Layer 7 of a small transformer language model trained on English Wikipedia (13 layers, counted from 0, width 128). Numbers have three digits each and are written without spaces.
In attention head 1, each number of a token's query is one row of weights dot the token's vector x. The head spreads its attention over the tokens so far by the softmax of query dot key.

Query weights of the head. A number n stands for (n - 500) times 0.00071.
q0: 412513396365527497707512591395576386556482648621398791459487667454518353394475381375641539620651409509633394483393433459391548450433481686580486478570450510497427525372516281451636451472557389439248707461363551749529401340641702349605507512497436541716515503529550324324608323494449543615362525437679427388463394539597343590565564562472633519466608512448491423506569358682570479576430
q1: 333490657480619442490481506472528517473634707666534517526271613356729339550451596544434650483427497488568527514411317631416444353614448721435479387370401301548608439470610476459500333417623358596452323580547411673690383527541764446602632482509454543522441372422484481390634635531422540500530592512675410525830565533530539569417533257471461395386500376537461248454494497369795356578503
q2: 463717689548693409627490470431574307511568557597465504517444561628579485428273520412541663589421455429548472464525468497548651678527567579429298463165487423358626557620465509399577238463625638558500316576455401483452299535474706530580554516719429507347529348561450473466486562412456535494606572663409581603800571410466550447362506454710449391411713465587487686246612497405814350546551
q3: 468521554545583640386500512328534534460302594478546497554405297412583500362613389515416613500596565413365551779634312567364463575438609341485539488419590531511488471641654541437497526637464629398509355572506573412497584536489353592466427453520345518454537574622562368294339452582544472559596388419494369387731705654428612440373497398699518464604530458457526491597564421272407608589407
q4: 491515494535290664416430483645327540611618412555317555341536567624346516649546537572497414352459382541432579427516594519571345488344489654580631517709587598460575554480541487567474536514446425526353591447561546450518494430531529388317445476428595540398574582661489420554569608434546610360491350450295503505300446535401346566658444508500489665422460495524605348619388485746407428470660
q5: 405632349580474476556574530377601334566388661484487668542500589549530495479406426513534423576587546339509518506398500404399674370452515710503422577408373544525512592491651632395492500393489477527456706583445511728666362315506677468471593581596467515462558512427300464632455274382356357687259513415542514517313522611479503525482636447473431455310519374519726362466613448552588561475585
q6: 520373523548574513401477477454571569484429379359546631563565313427473443431589474451542594491532528506257482760570437583390348472533459437645645386419497497481396491602542553486346586567382583494602329346574508473527393398454359535362446434322357563634625571449482494415339374691364328534536432524532609441528603312452745375345601450559645646630440517433453440653492491342398571448401
q7: 691334458334398454528497453675484626642617409435429468452496486580473466548289513550472448361479360772675469414641647487750291457473395503556474433693580609519408527380389582694562467446429372510457533407588510236417635566507521371455377503428715333493223484497591601497650559464690672484507458466567519532543333438559456578621294573637612596606500729689329576538627809529428543394497
q8: 526602419425265581476428583513417454465513424457353620551524560589463433636547645629697438588587535219347435323415607591558382472409417690614405739581434531403463493568716600749381484503335324493322671370384602538572405522562452454344486469451480517693503648561563483473557471506353528510350358357350599436242391558428380611664417576520450551311438366531576442661506531791260494472598
q9: 488439315586568500525468521529560430399552732589503646524388554463245566604464559497564414383497624457489482608460541421663523393364440609403376381329329671659437500382549508410588517367460314591402634485483480571617503315425448374483471642605518642558532428283292446506394465405488460623326556508628422426402301567662470442408644435485401325401539546642592323345487460503542494603573
q10: 442500411533479424565626506656248549507660575510521368407687625503246434637441558524557321469559579560538483368568570411591553376371284663606493546767681452573434568480557328532308541529509286610500661443617553517743570420541657320362560567366583424617532535345533418605599598582507439481390645452520345600521431453604376627618291529448500570263567553652652530376554517661609383374463
q11: 430612477497542574423419547411554399419440544500327675658549681552729549373622465330584601743449605350378310535274525575455559578497656452410387391250503438539646523515488517457457402632517532317450455512403458688400393326345605584531624481540440521531614403461427409565345506429390518537443565549479634441466621479645527366509571497436373452434420404381494569414397451394665449577647
q12: 345423585618575517490460512582602577513308553507680374247402447148430569340500395644516558513514687629503494570319323474452530470652450430393667435583460539523579550449314485342520439547539717554574377574418536477423586497573535546694483488637509513527440488446559403409538579576450393449599689546516419458692592301574450425330587531605437506509625677432450663382475519175598585487347
q13: 467486467510296560419447447552419529542410483421387582463451660445628469538514650461579424691412435490542352482653353481523330511564275551618478497546420661682330493620566573755383376627395451517473526393494433566542595550503301500468626613464517466646717652446738446547524415704095301477438440377426525667375394507424530550531428434347591456418484336528400225700465704709374357458541
q14: 462424512526510462540210497387208565517543410345443521441517521680522402526520426632566560493459345472413417400659445688413534374575632477579458670603433325591376660615447651594420484570337686592446489556360669457563525561610582351343517485349428438606556615575629497336520581603432460444457388341413581515497480616464345613596324360574574461339617435450410411735559437687562340732553
q15: 537589587344374403583406573490404494642543489635525408460514561609373531425492487575608247533486520487601424382455598470386455492322479548551474542514461473337455631267473522503519559388530330554490587395556432421381606453536616482533548367482556492615434452391484426534607549411548632508363530461632517611427411565727521607554402607398450585541458586576458608460479560716505462294591
q16: 294500545739586450328435484381690440292418510381666423690531619357800567433556497555524677535560538500434520581406370379415566625666516446376388359339533287552527516574629472305609458572447683396497468632427406602670532432442571607478542574737397617430567449414306355520427411506563521557450681657464552465570542473459533412256649503409579333519604500227441436391411381550604557685369
q17: 636472665413607401520365456390455576445466516453448619517477471463627462531362524396416585442599505384311472433438494676613429439567588458534440716398519343436608386648556608439442412459375489573413308449431529350531328670476427557516577439372431586481643563594470533563517503532420631384579378385388645621506541497469569525407431313435445606656477532369413458617490497572386460614575
q18: 475458430378296582438534491604355446666572491523345480182520470614313468420405553665429445440363521590578320310568540497512488414440362506599565456730565562606516646372590494524503485453640574529453679590643650416497623476643651216518432482390551395552576585319406509312522683579541395491368517440387415638503434361420296587687247500522446630515526455529469529604544506545621342428522
q19: 440603554406337417533274581341487579492452553483533469505601620560799539390468547525602476622581343586487311430490461401452525528497526454435373683416549451399532570377408624572495382589525495401479512519380485614462490512456567552545531372569652409342495561577626426574543497576484478406376549474626603472486570597481555575443495542445545452541554573530505662502327622678684462478631
q20: 516554379481371466487321475512491583530527419483359507456458523568419497564538488667519293305443328278503622473577503515422545503513487405467510603480420500383456423564590397500448503407628409436469575561482476317629393655457561138404470547427453639506554518443388463484604455594695884551577539503516500470371602571654391668673480661602541661555503602552494388494623452920342479520618
q21: 559414494608712503451681623500389450317366639397432549613484576433678420510628534314557548438624500440485532778471583494503553375437683509554361562421380267436613442680503590349352567482361527380601378678482405650583464512292503677485644619609534648458602425415364606509337533374506406616665569440512696417484510452535602560650488436534550377488584378378555430488435299374491548662459
q22: 418453549538414477378522461533587545611445576400524404379287548359363341532526463530535535530659604405514602600540325572413597500457372676575553508617466476657388579330392607437534439531530425529548593640492603710675567404597535520573448577461497466393665481434559511418417382527457343656546634443599453277620449576605557553474623363427440411394566470603610430280545520376560577544356
q23: 561472629615644432525547327433602362406359599442525594541429428218734444517321425393322761442525638477444675544413416500388448626538568458449455303276561329567573209570535458354544477507435667517503377531523503381651323314493378661523585573686366507675450359365534473585382397526411311687549479528613614477489482609539469364191579372612545389553401464313544517432416482224514682667483
q24: 745684366576617552408460389484493237528321352417280568726560521479679525555514389571693388628427578332568538608462687602539497543486571311494352500282633348367527400503608332451481477510645622455473256503556597497510381392359369838464544547579435521500461272568433480696332402285435370422490536537473672413507550333431561534413462503560490449586670604287637645449506556459689510567524
q25: 526565378608308459545508506494613546467497529433689512465485367559381447509564367491836438488422467368508500494419418538409522488436363404497528577637395545612381526346562452383508508367650609433514428474439505535412436605600561255489494396366512723500439401671643411543561572564618414525556403550469434475467609435383346484579495732650520593570665667633597497340553394372500564500500
q26: 412595448602438510329567754379592371433722550750548700748481489372480546431482630496678529414506603534388609481433530319616527620385596547600442542379381678553633560381566593548467476514500490522641566507534625248174503733472232479554267503472543608524503603554479401447554476524664611599638364669468368350474620726434553362431760644655753457601285599404415449359631303578482565515565
q27: 343537398429464461396490592535300419615586428405510412423648573585359582328500464573507459556419471668661314363556637314649506448320530386578597592497500497642256647423517376667409320346431394581559478422615749225480619485580396361639418414510553353404481687617549678553644615535463472430409456588418301601539381442429431500571757614474573707503521528620618486512517544691436410469665
q28: 720601520543827532551587636226649440507561633594437616692463604355725426493628503316486656537570558490571550657447534474544443667617542536540285591247451361444770222454673549380461452479366685582601562435456520561529215592292464772436500667592518642497534547376402546475553554459627676588583503497556702608295530605532574497348549632507690521589435473311510446566405337274504572478568
q29: 481527301293496479353500626395481424507560520559206521500667417601419563533549549432273466404438261394459296608599500592538547400470598550566407685593374588564404390477399549605536560426587334583584432487472407537581506641636354462509461457329523371415352506516487621405540608434507476381513416318138473631424559781366533527648322458523546490644521459547277400676603507546351519391699
q30: 433504500248448546479390500446347504684615532462375546428765572627209664707324583738382270315432527538412247356443572526489637265448249634556535544841527666563335539658504485848555442614405302658453609374684682377398613537774496391511680430264512399573708626496417520452605523673368546618309419525329530584538534398476174496729441402520576633348592401541630455560636565665270342492387
q31: 454487488283363600616436445599414651513612466418542552503468555500493582594348543635544500347428334627482478350485523312426391523416411459365466583578485449408326588447607359694277371549497422566247648635729573364487575448676406364456520460575581516435595527534604608528472452607447500482469511447657446571438513468532377506465511345332300786545463538669518384503530500732332372590472
q32: 528588448474521605431519660658576483560433592490669775542559534474575430545490447629506539687543366576454481628494540497524449473545487397661483459406438516393391400519542417651329361472301460623494309309650624402643562340518381627778452406543391446320543393455604604557558552527370345530477618448313723564544543520536500242445696516588630673546462558503305393356506523559478666566400
q33: 242656268410379418394370641579620371560542487460482482336679539667511581476398520316462416578363234574584324238420568319490474450384483428509349436496437697579340587383583297602559411517526372510600489272484474469403553456582514358403482293487544555529467451725628699409660513493534609458400332642470422658371457403382466288566541727353463510517327461483574600580465465625428490465692
q34: 547384543598470537464692571497579667410480701398618511493358438521462588570621419335277698211608586526461444489393551326441435370417562528572586344504534639673631588778553401414547463568419437503733403335807461275588433510314605470533397500360500459454480385500633309705396815391620390605486518594599497307663421507581503326500389395453363493560525605698449598452473507612420573414382
q35: 519435511554237527434271604624468544453464470767449452610473377419441503328440582539374546670456529647769496528465492528518532453379537310582594366231636558594455533489139728700421464708386664496400639423464714704523617272351405603786705552613602508493569457500411601560576551309414492561565556579571594500441374343508601583331697441311493144420573325504570293553366627345671638625557
q36: 470647302450402486381466579611511387676646542375266524312666376734232674716615395464457285460390329337351446419697605489493348548263602481464595500705534634525427646465687294563483677432543474651560500263763504348286626500581569433362459525386492607518493584439636564496466302507694551365376426490417395355376448469322383437784496661571553554570320630668511558450599734670308375362750
q37: 369564432345508420512607500553384574541821457529524418303747488716146614520590354642563331521279414459653599467673488354534559447410426377350704411599427593485253631421492325523390349311578311559573500464496493500408618602723468088351467388470535524508226590618775500481728538541500553373575445560395338519591377556444450608763514650585527618530605682842504492460524584716457647253512
q38: 479265389603312431467335603581229607617490427552540408482312268590574414209398538445535561427459232663527443615470452601517729573391333489616720663629569380389430655405289676743350591524441395574469470489540540489529425536503631193483418451459468553423399684532652576639634406627479352470504407579399584523552764586596510410514503582455298507469429447450524358743491514621377453413539
q39: 561537675493453669462389514535420477325378514581466469632602779459720284578547529383504507725759577396257585573377473524538669458529580434548326489481525477375683439463415690363553215568294620238439579585385528455664422503349404741535434736665431500343647726551428543594511444451569549601578590398395584452278573593563417313493697314661511427489530448463392445275582418496603444583283
q40: 500375356470353426358539389632436507639554490440400532443569420728444694483450552448554384301404341491665442447622458435379317462350325426474608654713549600522527523530527215471300580480619523608516439537605525286429600587497449387421379466439563406487541510457586431424654478580669507671537315418467414456402437286317500466687341536343414711616454652589395557768384449637343458373524
q41: 409740649496808531632428431301530455443474523541452423628292589381845437610287401444516452451597622349298496520315447710559255541438646660567316557500667480486675401438472493504715511618445586414553723618426573417595369594578707636416603675556399469363563378333515354381597440493519516496551769574650692566748678772559742383630489508393581418620621401496546484072416429475582496608465
q42: 574419580684735503813559318496594432465363545448492500644465746523546668664492589441309411405470705400661485329376620500324322547666496511254488474365341360468526259599561426544634460437308551481474381523316447565531463363478614728661802650496443542442547324500332425440421420316440773597546540418515698611405283358500578590327438323455395538504855353469745454436467515349553460570492
q43: 446592598334703545598511379507618538310493565274330538576522489608617444511627589651654295511728396335438282611350638422676404595478460647636390453592567639503529553280478321388744447311490367717593484459385390585604387554510478511448446580346322511517232448493622536597544374410609594375382657326338553410584458663585593317530500667539601325387597538705671592286343441614679500538636
q44: 480794576633726751447554519412239651425477586592265454524500492605566468596698496327688321243514598553391496341455483470624301396405476664538371520700570680379595570352472600511565810745429565524636689617614777601472654297485668697459737687236397580394447542619739480473758390583397582598488629385304471572567471690693681456649449547368449409585409402528648416370586480706468652512540
q45: 470731639493411472357419690590582405363513497453471562693475533352465538392596537425695370414491599399621385515490609204356422522386599576542232415352631436510528530503426497550428500713393350517635709388467572500187443561533542540445467443480569421563487323459619251613555483457466667651545427537418459448706565837556538386539522524358541376420532474602554647332458546485552712692153
q46: 469666421203366705257172604681444446418626504562488693394484324624522528247363508451717504525693407537530318409533385478526570582512481669510669392475324581891453741343417507530433413538518345543500597563500596607488579493628547280456512633477719637410418761684758465334633459563488496411393720465322464385574508814555345507599500680488461449496439496572289623343476397669441695524697
q47: 452825571321659588504640318524637418401735520444415310409449638508624433662701375457558155599456594239453542582276660397523469457422537471418340508582584470485726436256588366492638556213434397504564674521571574483328615351516438488348443557334488648453492328410743520504710417484561581422550731645545462492634577671533565304667372749694635471520511730597674604046610726744690532572392
q48: 460671658500767471795633334232634466357546468271492416572450639360697467793528543563463508555558661405134590640394712425435473546315619472570196433732728413403709606476659212562675364496602325431421661427412333328516562631628419547439436615519259436577492228367587385564689643508480682431512634558723374443492433553553321463402489465437652476504530633549461622387531414822597326334415
q49: 434615304466428720431582541443628557552496508359426474420741404513575530652575467687648333574680520484452292769539456356540445469304301572536432500509553465186404590193560329657386403397472391812631545394592681274449747578552386707365411504363324425164376424408776636426735664556550427627635625330421684322658439683534616293764527570500620446500523952556574492418420581667567556470365
q50: 523551619590229421552394485387315561553356534688581467531532492655392733386512694307378655403382518647515642210569218511496383545469488449328496492349527484550547454961350785590288504641321676527527483598500628618468474359403332485680653439590581570474622755601473654642477548556604520474480404528515493548345500551480473578121699432443465558575314210468725417605497299513313411512441
q51: 324648524542424656375321512496440364378540451249530627458500487393598633580437557604926564487594381488635420579610531593548626635191347694609536471570512578303629815332419384596492319721449282736500708420644425462394690500504449614445469469303563232536460512563813583450701768684766362822525489402479404278601343695504422477313588500443736387435535603423713830512330407541534412405588
q52: 522411184511347503587568529525542600546517341492481692342829346530402377589500432686637466734392479396486559508263388493406708431544482563560484590504371330422496504275519360317430260353534341533493492441346573511366660500567570539670309399571310485759507207566554612514573475447536530688411494440304278333581600455511275550653436625496605401287402535327446645486617675306533458523423
q53: 320712629481556709550358394428383425438461371323360579642300641477550412406392573558817420445704479514270606299363496514557451730369385673720435526574697577389515650267359427683476341482423211685650561443536539401466648670439775587397524507421455208379454589507485537341470701496690438621572569480463425429567484572496570209584534573694645440511531585527595606465464538500500324500605
q54: 542406510594218415485542437479578504659473514579611496518551444464318649565426646485468722493277453510567381261543493599453426478450630554592608427418680482497329462861489513589381538622420620697239423604548654536475610513428694490584496526572418393632667629848511479574422568490571467527313381577542353611541526175435254500337546403409422664476372325365772504656571514654400408526518
q55: 500628516653242267559492765295407422479667641500445805561677573809800671120427400699512458530628652349512575375722500508310326504414472525631359379354656787474496396426483572559522429656535421570472655401465461417329520326618442639531430214311598615516547235602452415532619473465398584760450439629334766446667637733372544395442567588552654529508289461642560657519518400478639273563570
q56: 440442438241622431454762197630515534390523472444563504435542449521518378808593329551652409678274268411539430710386616364681661428520375520563535540538389391263565679410645496375352218333389367627631328578570531442579665538594541551515578646496370614244523527362448625460252555306597387612677354404492519454474517562405444400748444385360629537429680931592392414466511554487288699458136
q57: 552232614442528320564350539543496570528366426440683403584473592469431596309254526692233806551555445738429563468616398570467616574570735447496462426592319527696372431877415754614352576625691500384409381759353425567509410447534433496608458468542526403614580542606426548539377791660439532479482399608631221659347445366554274774066617181340391509564512229459651509842302549210328242577669
q58: 586322577454352551338444579725325456608391492460643596523397163449645472461321594643454645776401573631449256536414335514515634540355504558566690572416511563599244455635465738555396448485460489624331616306610803488640496511610403586428480429441481519259709671618685462542496434537595291456249416465417504515536588484492591353605710455162375646426493420500245310554613527670235518642423
q59: 850403294575243592568472561624610417625488786522599656541756275678348752533607618341517614586611236598755315530741596508649504405500377658518603496470553658580144423792475554468459548646531524755488392471441512353441628408341525749751540283424426587536421622587635696336459635393562483673395365444255291414413297290479394322542489536492389442708607539470476626643521584308380472385583
q60: 242622439496614497456659587359797493149686426433504604472522671518567516647479256625532529504392578500507453586487582464352446396465370479355404329418708588569631521339540372439680456357400514403531585511425359439504579372418482417473474451527337589514296334415521458489681650717369540554511615484518493416664404760442535373475409542622757553692490631500364662218534489558717643390554
q61: 679252314450460367650629162460579435548295594526513365691483435606652428542723390380249623591470378437681655474481753512591512405413307429421504484600593372377388329679567435341511548484644716379399338542159312685753484388436596572390650657656508579551389480227251541570102293215549299354529464567508584575326439353550635667475538342382484355701694547411667437601539551339562623444508
q62: 548398257383448560272533592670489669551511651457481516332658406290512595678694430380496626660436443656525443583570378524393412422571374410293601460026303415632343573635656594554225536463458493308445569648554500413591543486414270431475568479608313661386539504519555382374493529529507431432610247537341394518465602401151400616576521493463248526688493557565284296490549508431339626515398
q63: 607410431483528409497616532608506695555547510392507594543449441658496401640530477514423389603450648697481667392556392442500578479431428370426618542503255469353398474620513454567296370558394672573481321480803416373661660472380297532519388470519444599323544506487493542454599532402369313563597262521379594609393476513259673482507443510419428635535312534544273400472523419468245642592311

Each question shows a short text with each token's key, already scaled and adjusted for position as the last token sees it. A number n stands for (n - 500) times 0.0012.

Then comes the last token's vector x. A number n stands for (n - 500) times 0.011.

0 "ol": 508510555374524591437366487454490519528570579459418801536539422572640452459522488464642461453364455441531596273398388635546489591546505533474585617566442469613516515444647481468424557566508556
1 "ly": 436492517454580667525348596470441599414572528493476661420586570629653508501426459383683511320403500325622524281398464682514631697444441453395502794494449534608500475454640601507342540622457583
2 " pred": 394580447509510539508509509441582446491540624417456612532486449400575458394636570454505444533462423510548731495372523401580463480406421484465282573426621579433445637471452691461476470661471586
3 "ict": 388366426469579659476414647524625540475524534367462550427528459506586500397511651442504535623496443509643622530400629456667467603358440466412196518426634560451435617643425706582501340604550649
4 "able": 491474526646408534599358656580479522352495579498539585306423495620570587499413643215740492416399456256584679248243618642549684768351456333464266602416770460493476651465442663556513417609514591
5 ",": 530539453471514427419550493661563437467556470529460656493586447511457530563493378378734366427398341248489510347440592518710561731440391297294463598427420441673464678420530482408577520664479525
6 " and": 471541530563620380412481362426509448539427564554530656356526502515490604558521388283677289357416360184589463251403505601631642599429439258397488723482500466633537680483581548396500609667485439
x: 586419533538432570439446434595517458434479502518563488508426427394471490458634447427498471443612510500553541671341500524793440610478600501710425425424512497563465402482520656512561622377554471507544581452566509452476448557465412602419414635542519541619368591491390582581432419506479491456570778438483512474523399563477544427502615397444426502590381417502556526584560499436396605618547
Which token does the last token look at most? 4 "able"

0 "ative": 349540373419576562437433617504384606421391418592580608250547587555553512446403679269740457430382393338566562444421593597429744479410586503526495591405607509403565570696308520552436559481519473
1 " eff": 562534484406437518571538594612433498537455603484496670445464559379621395490541676383579389553451446564393671503493624458552441542440579469627417455390710451448459530558367614602529519472515479
2 "orts": 472484528415507559525442719509396622453566465511460669357540525583545562499316631213732452489369366408514533319384640563546589696428594338510421614266538416511484482631297713402495528511518480
3 " with": 506396531505523528456378536591360546504457571509481537378497483635579668584416454225730320404298478266545406201431563672498612697416494260430417590395495476571547605485492551489536542590431600
4 " P": 579434517608480498491421347368470464610522631412471607357458464505617497433431445519561395379372583451431684351586541684517520402459652568720480284587536532486599436440618358556551456437470478
5 "ow": 493531484403388539465500444555523463482480420436482444365463368451565557517436627532458428515460593360562552504465490467438666442582678576499554531630482557477530397484550426492421519369526575
6 "ell": 406536438494384483699494463571365421381509437463479471439513403564633533501358559443616422411337619379630613238354551699384715538534633682452577527627436588567657426607501411495464574320367603
x: 435626436494419515521564458468541455511563553547481372420472538428495514311486520320443457664549477492528590489241513576341427542437526609491515625469533588519477545502507610403579464588561460530466557411377638547444410563593578476518525612496463660581588445574549553407622533476397526484438708542581580579462501528687483460486552425608418345430543563517415493275517539524613660559493
Which token does the last token look at most, and with what share of its attention? 6 "ell", with about 30%

0 " it": 563624527525544520414529657554484529548474474447586461495561383543639615558492573338631476431516410244570352429377566463483706615501415264514492611316443457616470580379528666543360508640489486
1 " houses": 569634508547483478603495665410379517338655615510461648531526425507440631536300544308691622597395383369450530437303483546479627682487541445412474554230449439417416600370368620437336404565442301
2 " one": 437459521488541610403417589555429516444410454398507532444476433623611665528458460292630537474464364276424414466402598479557638730399413251390434467312508331435356640272446694514510387693527406
3 " g": 522572514552404483590517511420336497528469632484522666442535435542500590690487376415498450427572469420431588332473448604481468537439468451628482283376570581390488595390528555473529411470523453
4 "ig": 512548517614428516600403512404443494570535607409488627403572441612571496600556443367497512469482395289529604225438526541502526700442611380408444388436571414444528527219591563383499412583464636
5 "ant": 483515485561381564588447560571421448415414523497501544320488503623645520555452538301561533410467510368559559289391663657494563682478481443502386524415568505379337404555480552476392405609525512
6 "ic": 437444371636425415623565568576349442403484510436533642288586551621622530576423627298699461322395570287474594170272645682430782713527526490567542543458598463477433471551371559496395494483483465
x: 306600470531514514505443493542495534479468527383457449534400625514397548329432399394398463620468598517526488450511577426466684652511682575370397435494434483550436377532480566395470543456423534476533534533492564608578505448493629505411575508519408547552364498413588451634413364478590559424602766459476578583442486409492494584443469519604397455416547378346479513378350522424594562456536
Which two tokens does the last token look at most, in order? 2 " one", 6 "ic"

0 " ": 467482498511485527520586510475498463429418376513545463543524523669459474631415382521573370330541437448580493366558637539726596696342589367375536480519604561698436632570521522507683581349631603
1 "1": 493509482480543535436533571457557510434476386449573453438569459817625504633408374425607394243564531327626417288411559659695640795365580245316558602577546520749390568641555515525620573425605681
2 "9": 508508564445472583486479602493489489384428405454586468410541540709607534605454403401502355317602589351534540277260744746610626619355583284466388560647534556831575641718380645743690389279601571
3 "9": 485470508512382559551448624600486498422448505433516540356526474679651520593306435401645326308577457389536541277233711678698605563315520386575217431629588713709602692700392696694654317254584502
4 "0": 548506513538477430539506607574515448459490468525560540392413422716647442511334433463596478417543482394596485342365661740707610622442432414650274515538401672836606571809470707640615324352403538
5 " when": 551591518517433518450460391614570442550473450517493470510502400629559482581331468318669430285438493202482452326316623691660557613412404302297239535431503517605653613556500769541488304560442548
6 " he": 524467443656476472557367335409500497631449546476493524411545401697650560619364365334568437401540469147682446426402501583629613495344433249349509587379535588607541537452577740408481417590514649
x: 564308616535483461430430306485439473544558583494642407503433363510570443621469481389429514441545489592659543594506423479678445504476499543531469612500503517579415569544537509600454570464423580461452473648402612468495389472446527453559466768514622424601395525497606494439488463470659516540527624522475421483403315599605566334413575646617667562565519397331537448511419513468467543535484
Which token does the last token look at most, and with what share of its attention? 5 " when", with about 40%

0 "os": 463411503429612603479432486505493549446580430410600579480696414500465648523513569355673383347432555351608635264402584612434811572551510605489610628562311448480528434614384455416394672571386443
1 "m": 517483647399524676540437464345449542500573625319516697505616541497522549513447557365666453402395437404592650183357646701471708528445486426519442544596478489648629513568492534532398509472500529
2 "ic": 555520671499446618550455510531460534442564477404518649402562559475610513470475591320729401322443500329469607284330686653450822530479508531617479620513494523513583558450379581554376419559430495
3 " R": 535530677620394454562456319353480473572457613447527613418412375401477473421510455475499344395385510408435738345598539713483596443531703636749536338489542476445544478481605386628589496522544453
4 "ough": 475654519549448513539493413628504449492368396548529476442444501477489509495386590433575457478471483300507458402382491550287757491492662532469547583487488402526496413572444452651356502265524519
5 " R": 359496457691459364598566462298426479479473640521458608450470352447432492409375445522538434456451458402418626248505480680435564402489651601702462373491529545519453435484711418604534491383542520
6 "id": 379454399621442382567521362410446457565458395396519398415469421509566531455386550523542464322487575475500599283433568504403712405481688575543582382582502398476471359582494328629493621376669563
x: 533511602421589495386549534479546332410496463491481651414572445522497578465525371470551493649504534439495625577348518449434602448516397515675477431514433619491633397450521624423605484530464552455622552534324517498465473450550554314517596437446500452462508501572663314458519482529486426437492592652566339592497635654460632462428545344380595571381564439539499482308546504492602574500503
Which token does the last token look at most, and with what share of its attention? 0 "os", with about 40%

0 " ": 467482498511485527520586510475498463429418376513545463543524523669459474631415382521573370330541437448580493366558637539726596696342589367375536480519604561698436632570521522507683581349631603
1 "1": 493509482480543535436533571457557510434476386449573453438569459817625504633408374425607394243564531327626417288411559659695640795365580245316558602577546520749390568641555515525620573425605681
2 "6": 522498624459440559499496550481460431352457463506572508467539480686556522549435391415599396324533586372523504230257727835648628712385556303434353523559508544805523680750377638745713387289562637
3 " |": 601440544461414399460670573678514339350437563497532483444586486608477502650420425402708458394522521391352531275280734698603606594343489274500259482287597508704560782677326678600614326461344487
4 " Cl": 561434657552490578511320414445407650560457651403638495469426397680515670543442380544539356417445572435527571315389361810352587451435502526452504444563573423499493454490611451417314483506385482
5 "aud": 523637511575411532587386512553473567432578519485532391402596289610511588528509437603414511463436507415533602409376381472284574466549497519422612481556290401505481255471498418416296573470369524
6 "ia": 344522518553426452568442393568455504426515389576655454375554395599550587621289514502535469336440608414544667186254633711292754613480547591418512475535457470414535350555401488480309647331417496
x: 452489619438637522545566420467526458469425567542540350529472598475473440527481515555570501505502501497560487500118540536403508545445550457561404588474474519459587483500536385553623450447389433453411531557449503658548448494576543515488535559656417559471496518507524451431604389558415465485486785588536556489561467500516394626447669642479584552427483507520481492273564554484522539567761
Which token does the last token look at most, and with what share of its attention? 6 "ia", with about 40%

0 " Indian": 507559544478404489527453595535377453428471460635459590422362563412655484491535583364554493593522483455418562584479401459410543282646662716614675645673388681375618412633277301432506634348406296
1 "a": 497529552481482528505413558477431482518541493595472592409513473522687524504418615297572507468448485400491573395414477543426616385627609730446652565707354587417653344631391352398501681369445371
2 " Jones": 496445409460464550642545471563440468494551494600465487422603464362576528437411455507521432471411423429547590356448500572345611282616541658597680589664199619480669342272773352513314626410448382
3 ".\n\n": 591461552273371545464705302544278535526254563598622617446818599557530644542505662340573417233561511326730467377492543552613673479414474481448493605468551771445514535561516585281474666600486488
4 "==": 453536645492315547502476296482375480600284499564768615419670642671534755564379561187630271195548441166633514274287534635507715508332436339494405671366661673385578669400326809401414534573427356
5 " Release": 434507569563392481593453461565425513386410385421695630357588574584470640494277598338665422443523392293418609387275577557517592502419651379625425460273738519258475665420232743457339420527466409
6 " ==\n": 377546614658444379405467289391329507691340495513738647341727528573564730644538666287557358168610495323647438321431471543603716530399424400492416540459522720408487518537583574385435601651532515
x: 481563378482487578500478506610408395517436501602546549521373583496555381597570524460517497412416569470424584505451358395667498543462344566577426425567631298361634504429613539490467582407424500645447453520509502531619579443530624547624596627450565540658412677581457536502566447567648409409440517415487530393458518518576538498599443402576665560618428500427498474573499668479455528454600
Which token does the last token look at most, and with what share of its attention? 2 " Jones", with about 50%

0 "oph": 449532519441670567295421523523566566477402361421636495490568486484605559388550579419565403399385468360537524338369557639380698458560484540661461557521490429540487495518468581652190477445409487
1 "on": 422353508475503639389307497510488576453487339427555588454506430594563535458370553394620405343310503432492688242347564757445804560531557518608406570466522427529495481500470566667283387528459554
2 "ist": 604425622407399662519361469556385535436417429463567629325492538597509571460392558397640423298377527357548645255289555770389797511500517494607501571481529462420548402563364596489357501554417482
3 " A": 540597577521306441558325247394427505595347468373578621383448442631578578441401396315604393196315521320433632332460602751457719369405662606765526349489563543434559491433475448536423424395477491
4 "ra": 531739616505281519580282253469423535679430447467649532276537390613674583448508485410450398242376594329622562292446534644393747342556681595596552335625391525217525260492518372514375589467598544
5 " Mc": 510681602582331484481375357441467666799515428406673387528525499468641514527481498484439389410448444373607558352437425608269725173590517730580687593786287576516593240380727355350155544393306394
6 "B": 626390568454535441467492492352522600510519456499525526462543434579435401539417380544578473312464523506509548356514458661473567394446632650580662467612536556668589444404628349543403598219481467
x: 540657541559445645400491616491532382511384414447533330416524452457600477464578432493578416412471534444411592479536377431540566507695617434495651508364402619294478584377565500459507504647485605474547538550629551445563542533376588487612459425498555473487628500463460423417414584539495469463569449469670443519505488382462455486246593601542536449512389534532504457310495585496432683529451
Which token does the last token look at most? 4 "ra"

0 "as": 535429566500491582520419520420386503443659522535493702421673433570453588506426486366704534361425554384548430359306597641399757525551481570514587572589303436524550365600453424502368618369511530
1 "g": 396525635480455535606440442376364492426593657512409684438605341536513533567436507438633516421443645426447660242279514598436705462528611429574490509592446603553653502514496503588477627335496595
2 "ow": 490517526552535635544482563482489491341534396502456578308558476520568523568371532412583448447493556241582582408307493597405757618579637505396573812589504592447515491407517562468395532537391555
3 " until": 478502381422461636430574583583584517323452437522531560442599500582437481448390454364672553436469412400479433448369572464615517735387438319308309607292708425465333559616555621530368440651642611
4 " ": 483501467456516463396516551504556458512444426504508546557532510619437424552419422500541440398500360447592471409562648484733539620363511379387451519490593564729457650600483600448684563395607544
5 "1": 507426526457448509527415616543558514435507447449556573404546394798573501555389462369569450288480461320648417328406599608710599700372555303321501562548573504730426557711479512469588599431596636
6 "9": 517458454557442428544462593567519497444407451419584528419560481704566532566471460369472421377552552339627537323317712660630586602376557317438395583691522555831563606731426593674711479293637552
x: 594480584573432388504426686375428360507430499515380476414314567585703456397471545588418503482602593482508530468583556566555597612497676603580545534489552442420549474420488657497548338478575616598469514471416613329566392581420513493508471523620551474487577529561530483536601476583513585521515622471389539503618639384547489521554625520553564432311431456504454548612672484364489398466523
Which token does the last token look at most? 1 "g"